Layer 4 of a small transformer language model trained on English Wikipedia (13 layers, counted from 0, width 64).
A neuron's activation on a vector x is SiLU(gate . x) times (in . x), where the dot is the dot product.
The model reads these tokens: "del" "iv" "er " "a " "spe" "e" "ch" ". " "M" "oth" "ma " "con" "dem" "ns " "the " "tre" "at" "ment " "of " "the " "G" "hor" "man " "people " "and " "the " "f" "als" "e " "por" "tr" "ay"

The vector x that enters this layer's MLP at each token. A number n stands for n times 0.042.
0 "del": -29 18 24 -23 -11 -24 53 -8 33 4 -6 32 20 24 -12 11 12 7 8 -14 17 -22 8 4 -12 -18 -10 -30 -40 -29 -11 2 -3 50 7 -41 3 -42 -31 -17 0 -18 5 -19 9 20 -15 8 -14 -3 10 31 39 -5 1 9 -8 -20 -21 24 -11 -42 -40 16
1 "iv": -15 14 11 -16 -26 -3 63 15 28 0 23 10 -9 9 -13 -7 -14 33 29 -16 16 -3 41 -17 -40 -10 -22 -11 -26 -25 -19 38 -6 -13 14 -40 -11 -10 -14 -9 22 18 25 -23 -13 21 31 -7 5 -7 2 73 50 -3 -16 4 -1 -16 -6 16 -17 -29 -27 -12
2 "er ": -27 4 17 -42 -5 -2 12 16 -11 18 20 17 -20 19 -11 1 -7 30 6 -2 -2 19 29 7 -16 -15 2 -24 -28 -31 3 37 2 9 27 -50 11 -23 3 22 -6 0 -7 -13 -15 -17 -25 3 13 15 -63 29 69 26 -28 7 18 -6 -15 14 5 -32 -34 2
3 "a ": 0 19 11 -7 -12 -23 -19 -2 4 -8 4 45 8 -11 -13 0 -17 21 -15 -24 -20 -5 42 3 9 -15 -26 -6 -14 18 -10 20 18 22 22 -46 -5 16 -6 -14 14 22 -5 -6 -23 -31 -48 11 -2 7 -88 20 47 14 3 13 24 22 -13 14 2 -3 -12 -9
4 "spe": 2 53 -2 -7 -8 -1 24 38 46 -13 -10 -4 24 -20 -17 -16 12 -14 7 -35 3 6 -32 12 -3 14 -64 -24 -48 -29 4 -33 12 -35 18 -6 -23 18 -6 -23 36 1 -1 -24 2 19 -4 -5 10 -2 14 35 -26 -11 -27 6 -2 15 3 7 -28 -29 31 -23
5 "e": -1 56 26 -34 20 1 39 13 46 3 -3 10 17 -21 -11 -17 -23 13 18 -18 4 10 6 2 -31 -1 -40 11 -26 26 31 -44 6 -44 9 -2 1 -7 -29 -5 23 17 4 -12 2 9 -15 -1 -10 -18 -33 32 -5 -19 7 -4 2 43 -17 59 -1 7 22 -1
6 "ch": 18 28 52 -28 9 -2 56 9 45 7 -25 18 1 7 26 -43 23 -31 4 -28 22 27 31 -4 -18 -4 -18 8 -31 -20 -12 -32 10 -26 -17 -12 16 9 -8 -31 16 12 31 -23 -6 -2 3 -9 13 -8 -2 14 5 -10 -3 1 -20 24 -3 15 -1 28 20 7
7 ". ": -13 9 12 -51 4 -4 -4 3 -9 13 13 -10 -23 24 -7 0 -23 49 9 4 10 5 2 18 0 17 -31 -36 -28 0 9 1 9 48 11 21 4 -56 -20 9 -10 14 16 -9 -4 -9 -58 9 46 29 0 18 -9 9 -11 25 -11 2 -12 18 -4 -22 -20 -2
8 "M": 14 -24 81 -26 -1 -16 18 -30 -4 6 13 41 7 -17 -15 -24 48 -9 -28 -21 6 -15 1 -3 5 16 -31 -9 -16 2 -16 9 -9 21 -31 17 -17 -1 -7 -34 -28 -6 -6 -24 9 3 -14 0 -1 -25 -7 47 33 -4 6 -13 -19 -5 -8 -14 14 -7 3 9
9 "oth": 6 13 8 -11 -11 -59 12 9 24 25 42 -3 -1 -42 -17 -13 1 0 2 17 32 30 -18 -22 21 11 -45 2 24 9 21 21 -26 -35 -12 6 -1 23 36 -18 4 15 -2 -27 -30 46 21 -6 8 16 -12 -3 15 -24 -34 12 5 30 17 -25 10 -7 -13 -6
10 "ma ": 9 -8 27 -43 -14 -31 10 -5 11 51 24 12 -3 12 -33 21 16 -14 -22 -44 7 -27 -20 -13 29 18 -9 7 10 25 -14 2 -16 -10 24 30 5 11 -6 -9 -22 6 11 -27 27 13 -33 12 -12 -16 -43 -16 53 -10 -9 -4 19 5 -48 2 38 -15 -14 1
11 "con": -1 18 27 -41 -11 8 20 -37 30 17 -2 33 29 2 1 -23 63 -20 13 -1 2 0 7 -30 17 5 -33 -18 -12 -18 -35 7 -27 32 -7 -16 16 -12 15 -17 8 -37 15 5 -5 -51 23 -9 -23 -11 0 11 -24 -25 14 25 -3 -3 -16 -8 -4 -36 -3 17
12 "dem": 9 19 16 -18 -32 -15 44 -13 43 11 -12 28 31 28 -35 -11 36 -24 -2 -32 -14 -16 -27 -19 13 36 -43 11 -21 5 1 16 -7 -4 -19 27 -4 -26 -18 -13 14 -34 25 -30 -10 -5 6 24 -9 -5 7 -2 -4 -20 -9 12 -8 -13 -25 -32 -3 -37 -7 -25
13 "ns ": -9 47 38 -51 -7 -3 -8 29 -7 40 -4 10 0 -15 2 23 -17 -4 -13 3 26 6 -17 17 55 13 -24 3 -15 -9 -2 -2 -26 -17 31 -15 1 9 -35 -21 19 9 -10 -39 11 -26 -37 -20 -12 15 -24 -8 45 7 -7 12 13 8 -29 0 3 2 -29 -5
14 "the ": 0 30 36 0 -19 4 -10 -30 -16 -3 3 44 -9 -27 -7 -11 -9 15 -6 23 -11 -1 19 9 36 9 1 -28 -29 -12 -16 -16 10 5 3 -27 15 36 -17 -13 23 -1 -11 -39 -17 -42 -39 1 24 17 -57 23 3 22 -1 6 13 -13 -43 6 13 -21 -22 0
15 "tre": 16 80 16 -12 -23 -13 26 20 63 17 -7 24 0 5 -8 -26 24 -15 -3 -6 0 31 -4 -7 -19 -2 -45 -23 -35 -20 -9 -14 8 -28 38 1 1 -3 -21 -21 -13 -24 0 -23 -15 16 32 -3 -12 -24 -5 0 -20 20 -39 23 1 16 10 10 -10 -9 -16 -16
16 "at": -22 6 21 -1 -3 -4 34 -30 33 8 2 -17 -6 -22 30 -2 -20 16 38 13 -37 26 37 -10 -10 -6 -51 4 -54 -8 -14 -42 14 15 -20 -8 23 -4 -29 -14 16 15 3 -46 10 -5 -15 25 -30 30 -22 -1 -5 -23 -15 1 -9 6 18 12 -31 15 -5 -22
17 "ment ": -3 56 36 -50 14 7 -7 36 25 25 0 2 5 -6 -28 24 -21 -19 -5 2 4 -20 -1 -1 -6 4 -12 8 -16 -15 -18 -4 -23 -25 20 -8 13 28 -17 -12 -4 5 -22 -45 8 -18 -24 -9 17 25 -42 -18 40 19 -33 -4 14 -9 -48 24 -5 -14 -9 0
18 "of ": -10 44 40 -36 -5 -10 -31 -11 -9 22 8 17 -17 30 -15 17 17 -5 -11 7 -4 -12 26 4 -12 -4 -5 20 -12 43 11 -12 5 12 27 13 -14 -15 -11 -32 10 -11 2 5 -3 -30 -23 0 7 3 -90 2 -4 11 -19 2 15 -7 -19 27 25 -26 -6 -19
19 "the ": 5 12 32 -8 -11 -6 -8 -39 -9 0 0 31 -29 -19 -14 -11 -1 20 -5 12 -10 -4 13 12 22 4 16 -7 -21 1 -25 -32 18 23 -9 -26 7 30 -9 -8 22 1 -11 -38 -30 -47 -33 6 36 1 -78 27 -13 17 0 3 8 -12 -32 0 13 -18 -14 -4
20 "G": -5 -23 71 -27 -32 -16 36 -3 0 -12 15 41 0 -16 -24 -5 24 -18 -1 -13 0 -13 -4 -18 18 17 -48 7 -1 4 -5 13 8 -16 -21 14 -23 9 10 -11 -1 -2 -1 -38 -18 -3 -11 -9 23 10 3 39 16 -14 -20 -27 -21 -16 3 -32 -16 4 33 21
21 "hor": -9 6 -5 -35 -35 -47 43 -5 67 23 -2 50 -6 -43 -14 21 4 22 19 -16 -22 -11 -18 -5 -10 3 -7 -34 -3 8 -13 -6 13 -2 23 -2 19 21 12 13 1 -17 0 -14 10 -16 0 6 -13 6 6 -24 -35 -3 -23 30 -20 18 4 -3 -1 9 3 5
22 "man ": -16 16 8 -67 -4 -31 -4 11 30 27 1 14 -15 -7 -2 15 -10 -5 1 18 13 -1 1 8 -5 9 18 2 -15 19 -26 -4 3 -42 42 12 10 53 0 -5 -13 6 9 -33 -2 -10 -26 -8 -10 1 -72 -29 8 -12 -12 -2 17 22 -25 -3 8 9 3 24
23 "people ": 37 52 -5 -33 -1 -25 -17 42 12 30 14 -5 -2 -3 13 13 -3 -17 -13 11 16 31 9 -8 28 -6 -8 7 -12 17 -3 -2 -20 -38 33 -25 -14 30 -19 -17 -13 29 -2 -42 -2 -28 -27 -31 11 9 -56 -15 25 4 -27 2 4 24 -30 -18 -16 -5 -17 -6
24 "and ": -34 34 28 -31 7 8 -49 -19 -32 23 24 23 -22 33 -1 -6 -31 -18 4 12 16 8 -5 -15 8 -13 -41 10 -17 19 -13 -14 -18 -19 12 6 -21 16 2 -29 7 7 -3 -6 -41 -39 -27 7 15 -5 -59 15 25 -9 -17 7 -4 9 -37 -10 5 -20 -1 -11
25 "the ": 7 11 31 6 -17 -7 -34 -34 -22 -3 13 35 -36 -27 -16 -14 -10 13 -7 12 -7 6 20 1 25 9 11 -10 -17 -8 -7 -24 7 5 -9 -34 10 37 -4 -10 22 -7 -18 -25 -37 -53 -25 9 28 8 -75 16 -7 14 -2 12 3 -9 -25 -1 14 -24 -9 -9
26 "f": 17 10 38 -33 0 -10 44 -13 41 -1 9 19 27 -34 4 -30 10 -29 9 -7 20 9 28 7 -3 15 -30 14 29 11 -1 16 2 -12 14 -6 -24 -1 -37 -32 17 -2 0 3 1 -24 -21 -33 -23 1 -2 56 21 -22 19 6 -35 1 5 25 20 -16 14 14
27 "als": -28 57 20 -8 -8 -6 5 -33 26 14 24 -12 -15 -6 25 -4 -18 26 18 -7 2 2 14 -1 2 29 -42 -13 15 30 23 1 -11 -23 21 -4 -20 -14 -2 -14 -30 1 -33 -46 22 26 1 11 22 -58 7 34 54 -33 -7 17 -29 8 11 27 -7 -18 14 -8
28 "e ": -20 39 28 -42 7 -12 4 -7 6 36 -3 15 -4 -17 -24 -1 -14 -5 -7 -4 11 22 -4 -4 -2 4 -36 2 -4 22 -4 -4 -6 -37 23 8 10 37 -10 -10 -10 7 3 -17 1 -16 -22 -1 5 36 -95 -7 31 11 -8 -5 22 22 -28 48 22 3 5 0
29 "por": -28 13 15 -25 -27 -25 6 17 50 26 19 16 5 -20 22 4 1 32 15 18 0 22 46 -37 3 24 -14 12 14 2 -40 5 -12 -8 -8 -24 10 39 4 -11 -34 -10 7 22 27 -32 3 22 -7 -6 -7 -2 -13 -20 -14 35 15 -2 -13 3 -54 0 -12 31
30 "tr": -7 30 19 -36 -4 -19 51 -10 54 13 -24 33 -5 -5 4 -7 7 -28 16 -8 6 -1 4 -14 11 34 -59 -15 7 -13 -5 3 11 -7 -51 -7 2 -19 -13 -53 -10 -30 29 -16 -23 -6 20 7 0 -17 -3 24 30 -5 -7 22 -17 -17 10 -11 2 5 -3 -3
31 "ay": -31 27 24 -47 -24 -17 11 10 39 -35 12 -13 -27 -10 -14 -2 -15 5 14 2 11 -26 -23 -20 -21 13 -44 23 -42 -15 -22 -3 -15 -42 27 -7 3 23 7 -23 19 21 -1 -37 49 37 18 13 4 -21 -11 -8 17 -20 -11 12 0 22 -9 -13 24 -16 -11 -6

Each question shows the input weights of one neuron of the MLP. A number n stands for n times 0.005.

n20 gate: -27 -1 -9 12 -20 26 38 1 -6 3 -23 -10 -1 6 21 4 -44 -26 -9 25 4 46 -9 12 -21 -19 8 45 7 -4 12 8 5 -6 -14 54 -19 -22 -22 -15 -48 2 5 19 -32 13 46 -21 -21 -13 -21 -16 -12 -14 5 15 15 -45 11 -42 21 -4 11 -47
n20 in: 10 -15 0 -20 13 6 -35 -8 3 19 20 13 -10 -3 -21 2 38 18 -4 33 -18 4 -47 66 -11 -26 -28 -30 1 9 52 -10 21 -49 29 2 -20 4 -6 4 32 15 13 -28 31 25 -20 8 35 -20 -25 -19 19 -11 -17 -16 4 8 -8 -12 -12 48 -8 9
Its three highest activations, in order, are on tokens 11 "con", 29 "por", 0 "del"

n50 gate: -4 22 -4 10 -18 27 -14 20 -13 -14 -19 -11 -23 5 -4 -17 -35 -35 6 -12 2 16 -4 -1 7 16 -2 28 38 -25 15 -5 18 19 -29 -28 -24 23 -45 -9 43 -34 2 29 13 20 30 15 12 16 -8 17 3 9 5 5 2 -5 -4 -47 0 27 11 -9
n50 in: 27 -2 18 8 -15 -24 -37 11 -12 -9 -15 13 4 -8 -16 -21 16 -9 -13 -27 -2 -4 10 33 -5 14 -17 -5 16 31 -13 -1 0 -2 -26 1 0 1 -12 -19 17 -34 -13 -21 23 9 -35 -25 26 -28 4 -17 -1 -21 -28 28 -22 -38 3 -38 -15 9 34 0
On which token does it fire most? 30 "tr"

n117 gate: 47 11 5 -4 -2 -1 -36 11 -24 16 -12 -7 -9 56 0 -33 41 11 -8 -42 -7 -63 -23 -8 14 -55 51 -42 5 3 -34 10 17 13 10 10 -25 -30 1 38 -2 13 31 34 46 13 -26 0 13 43 -12 -3 -2 6 -38 -7 5 -22 56 2 23 27 -31 -7
n117 in: -15 19 -30 29 4 -36 26 9 -28 -26 10 2 20 -21 -19 -3 -8 2 8 -7 1 -4 21 27 -3 20 -8 -9 -35 5 -7 15 -20 4 -11 -10 26 32 -25 17 7 -6 7 -28 -22 -21 27 -25 -19 20 18 3 -9 -22 1 5 -32 -33 -25 19 -21 24 -5 7
On which token does it fire most, and how strongly? 24 "and ", at about 0.21

n143 gate: 7 22 -67 25 72 -19 -11 -3 10 -20 -44 -39 43 14 19 6 29 21 25 36 -39 -14 -42 7 -21 -2 2 -18 -9 22 16 3 1 -16 -24 -8 0 -11 -24 26 -26 1 -41 -28 14 -14 41 29 -11 10 40 24 15 -11 -3 18 -30 -65 6 4 -13 9 -68 9
n143 in: -5 -12 -5 -13 4 -23 13 -32 2 4 15 -28 -5 46 -58 -10 1 1 -56 10 28 -9 -35 -29 -36 -10 16 15 11 21 14 -6 1 -28 -2 -34 -20 13 31 23 6 18 48 1 24 15 -17 -12 -18 -10 8 -4 -22 -14 18 -1 10 -19 23 25 11 27 -2 11
On which token does it fire most? 14 "the "

n138 gate: 18 -28 -57 -9 16 45 5 21 -24 27 -45 -22 -25 -37 -19 -3 14 33 -3 53 -5 -21 25 11 29 0 40 41 15 0 22 23 24 -25 2 -4 -52 17 -1 3 43 57 -13 6 -30 -19 -2 13 -6 9 19 -73 7 27 4 -1 -37 -4 -24 10 28 4 21 35
n138 in: -9 -4 31 29 -21 7 30 41 5 12 -8 20 -21 28 -11 -17 -28 -35 18 0 -26 -65 29 -11 21 16 27 -8 -17 0 7 25 -11 19 13 -71 -29 25 -44 -3 -20 36 2 -24 0 23 -6 29 -22 6 9 -9 -7 27 -14 -13 -4 21 -19 23 19 -35 8 37
On which token does it fire most? 9 "oth"

n15 gate: -11 46 -19 14 -15 43 -23 -5 2 -6 0 30 -25 1 -31 18 -36 -14 4 60 -32 5 18 2 -7 -38 11 -3 0 1 29 -17 11 33 2 -26 5 8 -10 24 -27 9 4 11 20 -7 -23 7 -6 54 -7 -62 8 42 11 5 34 20 -24 -9 1 -35 -38 32
n15 in: 66 13 -29 -11 0 -38 -13 -22 -4 2 -35 -8 -6 20 -56 -15 13 -16 -30 33 -14 -1 -12 -10 -5 -13 -11 -26 -2 20 -23 13 5 -26 -22 -12 50 51 10 -11 -11 -28 -21 -29 26 14 15 -7 3 19 -7 -33 0 15 -12 -5 11 27 -13 11 9 -3 -47 8
Its two highest activations, in order, are on tokens 17 "ment ", 14 "the "

n44 gate: -34 7 14 -8 -29 -10 -4 11 -30 5 15 34 -8 24 23 -13 7 -47 7 -4 11 -57 5 -25 5 13 13 15 16 -33 37 -15 -11 -9 16 -59 12 -40 2 48 -2 15 -12 41 6 -10 -2 1 -4 28 -10 5 -13 9 1 -22 -19 0 22 -32 23 -19 -22 10
n44 in: 8 -34 -17 -19 23 31 8 2 22 12 -5 -26 -17 -30 2 39 -10 20 -21 38 4 11 -28 -2 -55 -22 -13 4 26 -14 -3 29 -2 23 9 34 -14 -5 -1 16 28 33 -17 3 -36 18 14 -9 3 -21 4 -15 -8 1 -24 12 -8 -11 -45 24 -21 -3 -13 -27
On which token does it fire most? 6 "ch"

n10 gate: 7 21 -40 -19 -29 29 -31 15 -9 -12 34 -3 7 13 75 14 -22 -11 9 5 18 40 -45 -10 30 -24 51 -41 26 -42 13 -20 -20 -29 -13 -50 28 14 -23 29 8 -22 15 4 -41 21 10 25 3 25 -15 -59 43 4 29 -31 20 -31 13 -48 12 26 34 33
n10 in: 4 -4 25 22 -13 -12 -15 -16 11 -9 -51 -4 2 -43 -17 28 17 39 -6 15 -7 -53 9 41 -17 -19 -33 40 -14 -27 3 38 2 1 42 4 -18 -16 20 -42 13 48 -34 -3 18 -22 20 -22 43 -25 -16 4 11 17 -42 12 -3 39 -44 16 26 -13 -30 -3
On which token does it fire most? 23 "people "

n43 gate: -34 25 -4 30 -29 7 -8 -52 22 -17 10 11 -8 29 20 7 23 -3 2 20 -2 -47 7 -28 -12 -22 2 14 -16 -2 14 -17 -26 -41 -8 -34 -3 0 -6 7 -15 10 -5 7 -33 -2 40 8 -47 -14 8 24 -11 -16 -20 31 -35 22 29 19 16 -29 14 -24
n43 in: -22 29 38 37 20 -5 -17 20 -16 5 -15 16 -5 -22 9 -10 3 40 15 -12 -18 20 28 -10 21 9 -3 10 -9 -25 -3 24 -5 -1 -22 17 10 -46 26 4 14 21 -9 -13 -8 -53 -5 10 15 -22 11 5 -4 -14 -14 -16 -15 -7 -24 11 25 -41 -1 -9
On which token does it fire most, and how strongly? 27 "als", at about 1.4

n110 gate: -23 -5 -4 11 -14 6 20 18 -25 7 -17 -23 58 -20 -4 -39 -11 -4 8 -22 39 12 20 35 16 13 11 25 -31 -22 30 26 9 30 -2 -22 33 -12 27 14 13 13 -20 -8 -16 23 9 -15 -15 -14 13 -12 -39 -13 13 -25 15 38 38 16 14 -3 5 -23
n110 in: 17 15 -10 -9 -2 26 -1 33 -16 12 -33 -31 4 14 0 17 -27 -23 -19 -18 7 -25 -6 -32 2 6 -22 -24 -13 20 -20 -10 -1 -28 -12 -15 10 11 -33 -3 -4 -8 7 15 -17 22 -4 34 25 -3 -15 -14 -28 -3 52 -16 6 -11 -23 2 0 8 -1 -20
On which token does it fire most? 4 "spe"

n62 gate: -5 32 3 19 17 29 -24 14 -20 -34 -32 1 35 -3 10 9 -25 11 -47 8 -17 -19 15 -29 18 13 -6 -19 6 -45 2 34 -27 -28 -7 -16 9 5 2 -5 19 -14 9 15 12 -16 19 27 -18 -24 -11 23 -16 45 -1 -10 -10 -28 23 -11 69 17 11 19
n62 in: 5 20 7 4 -8 4 -27 -15 19 23 27 28 14 -27 32 17 24 12 -14 -19 13 -23 -9 5 24 19 5 -7 1 -23 4 -2 -31 -34 -11 -1 6 41 15 -13 -11 -16 18 -4 -20 -18 -5 -51 -20 35 4 -31 55 2 -8 39 -13 25 -25 -21 15 -22 5 1
On which token does it fire most, and how strongly? 14 "the ", at about 0.62

n182 gate: 53 -65 -40 6 64 -24 -13 -12 -25 -45 14 -40 8 41 -27 -1 -5 30 -31 16 -33 40 11 -3 18 -32 28 -5 39 -14 8 5 -50 -9 37 0 36 -25 11 35 8 -9 -36 1 10 -14 22 -21 10 77 -10 1 -81 8 52 22 -1 -11 -9 -11 1 47 33 -30
n182 in: 1 26 -25 -10 5 -26 -20 -21 -1 -41 3 37 35 -16 18 -21 8 1 -27 -14 -31 10 32 8 20 -26 19 10 55 -51 11 6 28 -17 -20 -9 26 49 0 -52 -11 -23 -15 -10 -26 10 14 -11 -1 -20 -36 -16 -32 -12 1 -9 5 -15 0 -37 -22 4 20 -2
On which token does it fire most? 2 "er "

n22 gate: -28 -31 10 37 -33 23 -7 -30 -12 17 -29 23 15 12 -22 6 -41 -10 -23 29 25 13 3 -4 27 39 0 4 -1 -51 33 -13 32 2 -38 17 -7 0 9 1 29 -1 -60 23 4 -10 17 44 -14 -58 5 -4 -46 42 -21 4 20 40 4 -12 59 -19 1 54
n22 in: -23 15 22 6 -28 -4 -20 -16 14 15 -12 44 -12 -4 -21 -14 5 21 -11 11 18 -16 -10 -9 37 21 -23 -6 -7 -15 11 0 25 6 -14 23 -27 -58 -6 -7 18 -15 -24 0 -17 3 -45 29 -3 -49 8 -27 -4 33 -28 14 27 7 -4 21 63 -24 -3 -11
Its three highest activations, in order, are on tokens 25 "the ", 14 "the ", 19 "the "

n128 gate: -13 -4 -51 21 -16 19 2 -1 -17 16 5 2 -8 -12 -3 -1 -15 -5 -18 -27 -32 9 3 -9 25 44 48 -13 23 5 -15 2 -37 -28 26 -4 19 15 -3 -18 -8 -12 -8 33 -19 -29 -17 3 -28 35 -17 -21 3 -30 44 20 4 -48 4 -5 41 -8 29 -6
n128 in: -2 18 -8 2 5 3 -2 -22 5 -15 20 -5 -4 28 30 17 26 31 -34 26 -29 8 -5 -28 21 34 -21 6 -3 -41 13 -30 28 13 26 -25 27 11 11 -1 -11 23 14 4 -31 19 1 -28 22 23 -27 12 20 13 6 9 20 -2 19 -9 -13 5 10 10
Its two highest activations, in order, are on tokens 25 "the ", 14 "the "

n90 gate: 5 11 -13 -4 -27 18 6 -24 11 -21 -46 -31 -13 12 6 -48 -33 -19 7 -18 -23 -2 23 5 -18 27 7 -34 36 -9 81 41 7 -6 -26 -29 -9 62 15 14 28 -36 -10 -5 19 -36 16 48 -4 34 31 -22 -25 -18 -36 -6 -9 -24 -24 -7 10 1 -11 7
n90 in: -9 27 6 -13 -11 -3 15 -7 14 -4 -17 -9 10 12 9 4 -34 0 -20 -46 -15 -27 4 23 11 3 -21 -22 0 0 -11 12 -50 -20 -4 -2 -9 7 34 3 10 -6 -22 1 -24 -29 5 19 -8 65 23 -19 1 -35 -10 17 -4 -54 15 -3 25 -2 -5 36
On which token does it fire most, and how strongly? 12 "dem", at about 0.47

n7 gate: -21 1 8 -8 7 22 -1 13 1 -3 -14 -25 21 18 24 -21 -19 -27 3 -16 -26 -6 7 -9 -38 21 14 16 27 -24 25 12 -47 8 19 -30 -2 2 -6 8 0 -20 -28 27 23 12 17 -4 10 18 -32 3 -29 11 22 32 -38 -23 -16 -21 0 23 -14 0
n7 in: 15 3 0 3 12 12 10 -25 -22 4 -45 14 2 -17 -8 15 1 -17 19 32 9 -19 -5 -25 -23 -12 -3 16 -19 12 47 50 31 2 23 5 22 1 9 12 5 25 11 20 -15 3 1 25 -18 -5 25 -29 -1 26 -20 -36 34 -13 30 -10 6 -15 16 19
On which token does it fire most? 19 "the "

n17 gate: 15 -50 4 6 11 -9 -39 -4 -2 17 -66 30 25 17 -4 14 38 42 -18 12 26 14 -3 -8 9 -12 26 -2 31 -18 -11 -15 18 -14 -21 -11 50 3 12 -21 -14 24 23 16 -11 18 7 8 -24 6 -16 -21 -1 28 -31 33 -16 37 14 -31 35 7 -13 -25
n17 in: 7 -42 -10 -16 -8 -2 -9 -30 24 1 13 -11 8 -11 -16 4 33 -11 -17 33 -9 8 10 -23 15 -5 25 1 -5 -33 48 4 16 -28 20 -22 -31 -13 -39 41 15 13 -2 -10 -5 7 -13 4 11 31 -11 -25 -10 -14 22 -18 23 -1 18 0 -36 -7 -4 31
Its three highest activations, in order, are on tokens 24 "and ", 27 "als", 31 "ay"

n12 gate: -17 -3 0 21 -18 78 -21 -1 -37 3 13 -13 17 19 32 -21 0 -1 -1 26 23 -37 -17 -23 -29 5 -25 11 25 -24 2 1 -34 -14 -25 -15 -21 -3 -29 1 -8 -21 -10 17 11 -28 -9 35 1 -9 18 27 -5 -6 6 -44 5 34 20 -9 13 11 32 -9
n12 in: -22 2 -16 -13 -4 22 -20 -26 -22 13 38 -1 -11 12 -7 -30 45 5 7 -28 -9 -26 2 -12 -29 -21 10 14 -29 -17 37 4 -1 -6 -11 0 -4 20 -17 -6 -16 -21 3 -7 -1 1 -4 12 15 3 -26 43 -4 5 -21 1 -15 13 15 -29 -7 38 -6 -1
Its two highest activations, in order, are on tokens 24 "and ", 13 "ns "

n131 gate: 2 -1 -3 -24 3 23 -15 28 -29 2 -24 -61 -16 -10 9 23 -2 -38 12 8 -2 -12 -29 -5 16 -29 -3 37 -23 12 65 24 27 12 13 24 20 -4 -1 9 -6 -13 31 -21 34 28 -36 -42 20 14 10 -19 3 3 4 -55 -17 -14 25 25 19 -31 -42 -31
n131 in: 1 -1 -3 30 17 9 6 4 9 -12 -5 19 -3 9 4 3 34 17 -26 -3 0 8 27 12 12 -7 10 9 10 7 37 11 -11 24 0 -7 16 -18 27 -19 -5 -15 -3 -5 -10 -47 -36 9 -12 -8 -14 -41 25 12 -36 43 16 16 -29 39 16 -34 23 10
On which token does it fire most? 18 "of "

n73 gate: -30 19 20 18 18 6 10 -19 -24 -4 -60 15 -29 -5 -10 30 11 16 -14 49 -1 -15 -31 22 3 -4 21 53 16 -25 2 20 28 4 -5 -20 34 22 28 12 59 -35 -39 -24 15 -7 5 34 -36 2 49 6 -8 -8 2 -24 -59 -25 48 -11 4 -20 -8 -6
n73 in: -11 -16 6 14 7 2 4 -11 14 -1 11 -12 5 -28 11 20 -11 -7 -6 33 -16 23 -8 7 22 -18 -18 44 14 31 -6 23 7 -6 -15 -13 7 4 30 16 0 -35 -14 -22 8 11 -15 2 -11 -35 19 30 25 -25 -11 -12 -8 9 47 -54 23 -26 3 -13
On which token does it fire most, and how strongly? 7 ". ", at about 0.39

n133 gate: -13 0 -9 39 11 -13 -15 31 6 -28 -7 -60 26 -18 23 -43 22 -11 -18 -9 3 -58 -7 44 -43 -28 13 -3 -21 29 19 -22 -2 -40 -57 16 -26 -25 33 3 -20 -11 16 -8 -35 50 50 -3 38 -7 35 -19 5 5 -23 -18 -27 -1 -24 -23 11 3 -10 -18
n133 in: 25 23 -16 6 11 -5 24 5 17 -30 -24 -36 -14 1 -11 -3 -17 7 -15 11 33 -15 -3 0 3 7 -41 11 3 2 12 7 10 -31 -21 13 -7 -15 -1 -1 34 -7 5 -22 -21 25 15 27 12 -26 29 -15 -26 -13 -20 1 17 -18 27 -14 -16 -26 5 19
On which token does it fire most? 4 "spe"

n38 gate: 21 30 -7 41 -17 8 -29 9 -33 0 -11 20 -7 -10 -15 6 19 -9 8 -2 -27 13 37 21 21 16 39 -23 26 -35 -8 5 19 -26 -14 2 -20 0 23 14 6 29 7 40 -21 -16 32 -18 -7 -1 -11 8 28 0 -10 -23 -8 21 11 0 -17 50 -15 34
n38 in: -27 6 -13 6 14 -22 -21 14 -4 -49 -3 8 23 -8 -10 -16 6 52 32 7 7 -14 17 -4 23 -8 12 -13 17 12 2 -26 -8 -3 19 43 8 -20 -24 -13 27 -32 -1 -15 21 0 -24 -33 -27 42 -2 -16 12 -13 -29 24 16 -31 6 -32 -4 -22 -6 2
On which token does it fire most? 8 "M"

n37 gate: 1 -7 3 -13 11 23 25 12 3 -1 -6 -11 17 -7 -38 5 -25 18 -30 -9 -38 -13 -17 52 -37 18 29 25 3 1 -5 -19 14 39 0 -9 -13 -14 8 -29 36 32 -4 23 1 -50 35 -60 -8 -12 14 -3 -3 1 -1 6 15 1 17 -2 11 2 8 25
n37 in: -22 -26 -12 9 27 -12 42 -19 8 0 3 16 -2 -22 -14 12 -26 31 0 22 -30 13 -16 -24 -9 -4 -23 6 14 -20 -7 -18 26 31 5 2 -12 21 -23 -30 -4 50 -30 31 1 -1 16 18 -22 9 9 -1 -1 18 8 36 4 4 4 -15 -12 -16 16 -8
Its two highest activations, in order, are on tokens 23 "people ", 10 "ma "

n140 gate: 13 -7 42 43 -6 8 31 28 -2 -48 23 -30 24 13 29 -20 -26 -2 34 9 16 14 -10 -2 -50 11 4 0 -5 -6 43 1 34 40 13 -23 -26 10 36 7 24 15 -14 14 25 67 -1 -1 -62 -14 66 29 13 1 -37 -26 -40 22 7 24 7 -13 3 2
n140 in: 12 -12 3 39 -1 16 2 -18 28 -48 -5 -20 49 -15 44 -59 30 13 23 -50 -25 -16 -62 13 -10 8 7 7 33 12 12 -31 17 6 -43 -3 -2 -18 37 24 5 1 -38 22 33 65 49 -10 -17 -1 64 4 -40 -26 -3 -12 -52 16 30 -22 -20 21 32 -33
On which token does it fire most? 4 "spe"

n58 gate: 7 -2 25 9 -46 -37 54 -3 53 -22 22 48 -6 0 14 -26 -23 -16 25 6 -2 17 -24 -44 -27 10 12 13 15 -29 24 -2 34 23 -10 -64 -30 -3 8 1 -42 -24 -20 14 -13 57 77 20 -30 15 80 50 -18 7 -54 25 -34 15 -16 15 -24 -8 -31 20
n58 in: -10 27 8 -50 7 -4 -29 0 -14 54 -1 7 -42 -11 -30 43 -9 15 24 -12 37 21 5 15 -5 -6 8 -11 -35 2 -24 28 15 9 41 10 18 6 -30 0 12 -3 8 1 -21 -17 -40 -7 34 49 -66 -5 49 27 -12 33 32 -5 -24 -11 -8 -18 -7 -19
On which token does it fire most, and how strongly? 1 "iv", at about 4.4

n78 gate: -26 -52 1 21 -12 15 15 11 7 -2 -24 -17 16 24 6 24 4 -16 -4 -13 -15 4 31 -2 -5 4 44 7 34 -8 -11 -9 -24 26 -11 27 28 27 -33 -2 -21 -5 -9 54 3 4 -18 -19 -20 -1 -6 -22 16 21 -24 -29 -6 -15 20 -8 -18 -18 -6 -6
n78 in: 11 5 4 -7 -23 -21 6 -18 18 2 15 22 16 14 -3 3 -4 9 16 -11 -46 -6 23 8 -3 31 16 31 -6 -16 -1 -19 -7 28 30 7 32 22 -1 -4 -34 0 14 14 33 -17 18 26 -15 0 -15 18 31 13 -1 -30 -6 -37 3 22 -27 -2 12 23
Its two highest activations, in order, are on tokens 29 "por", 9 "oth"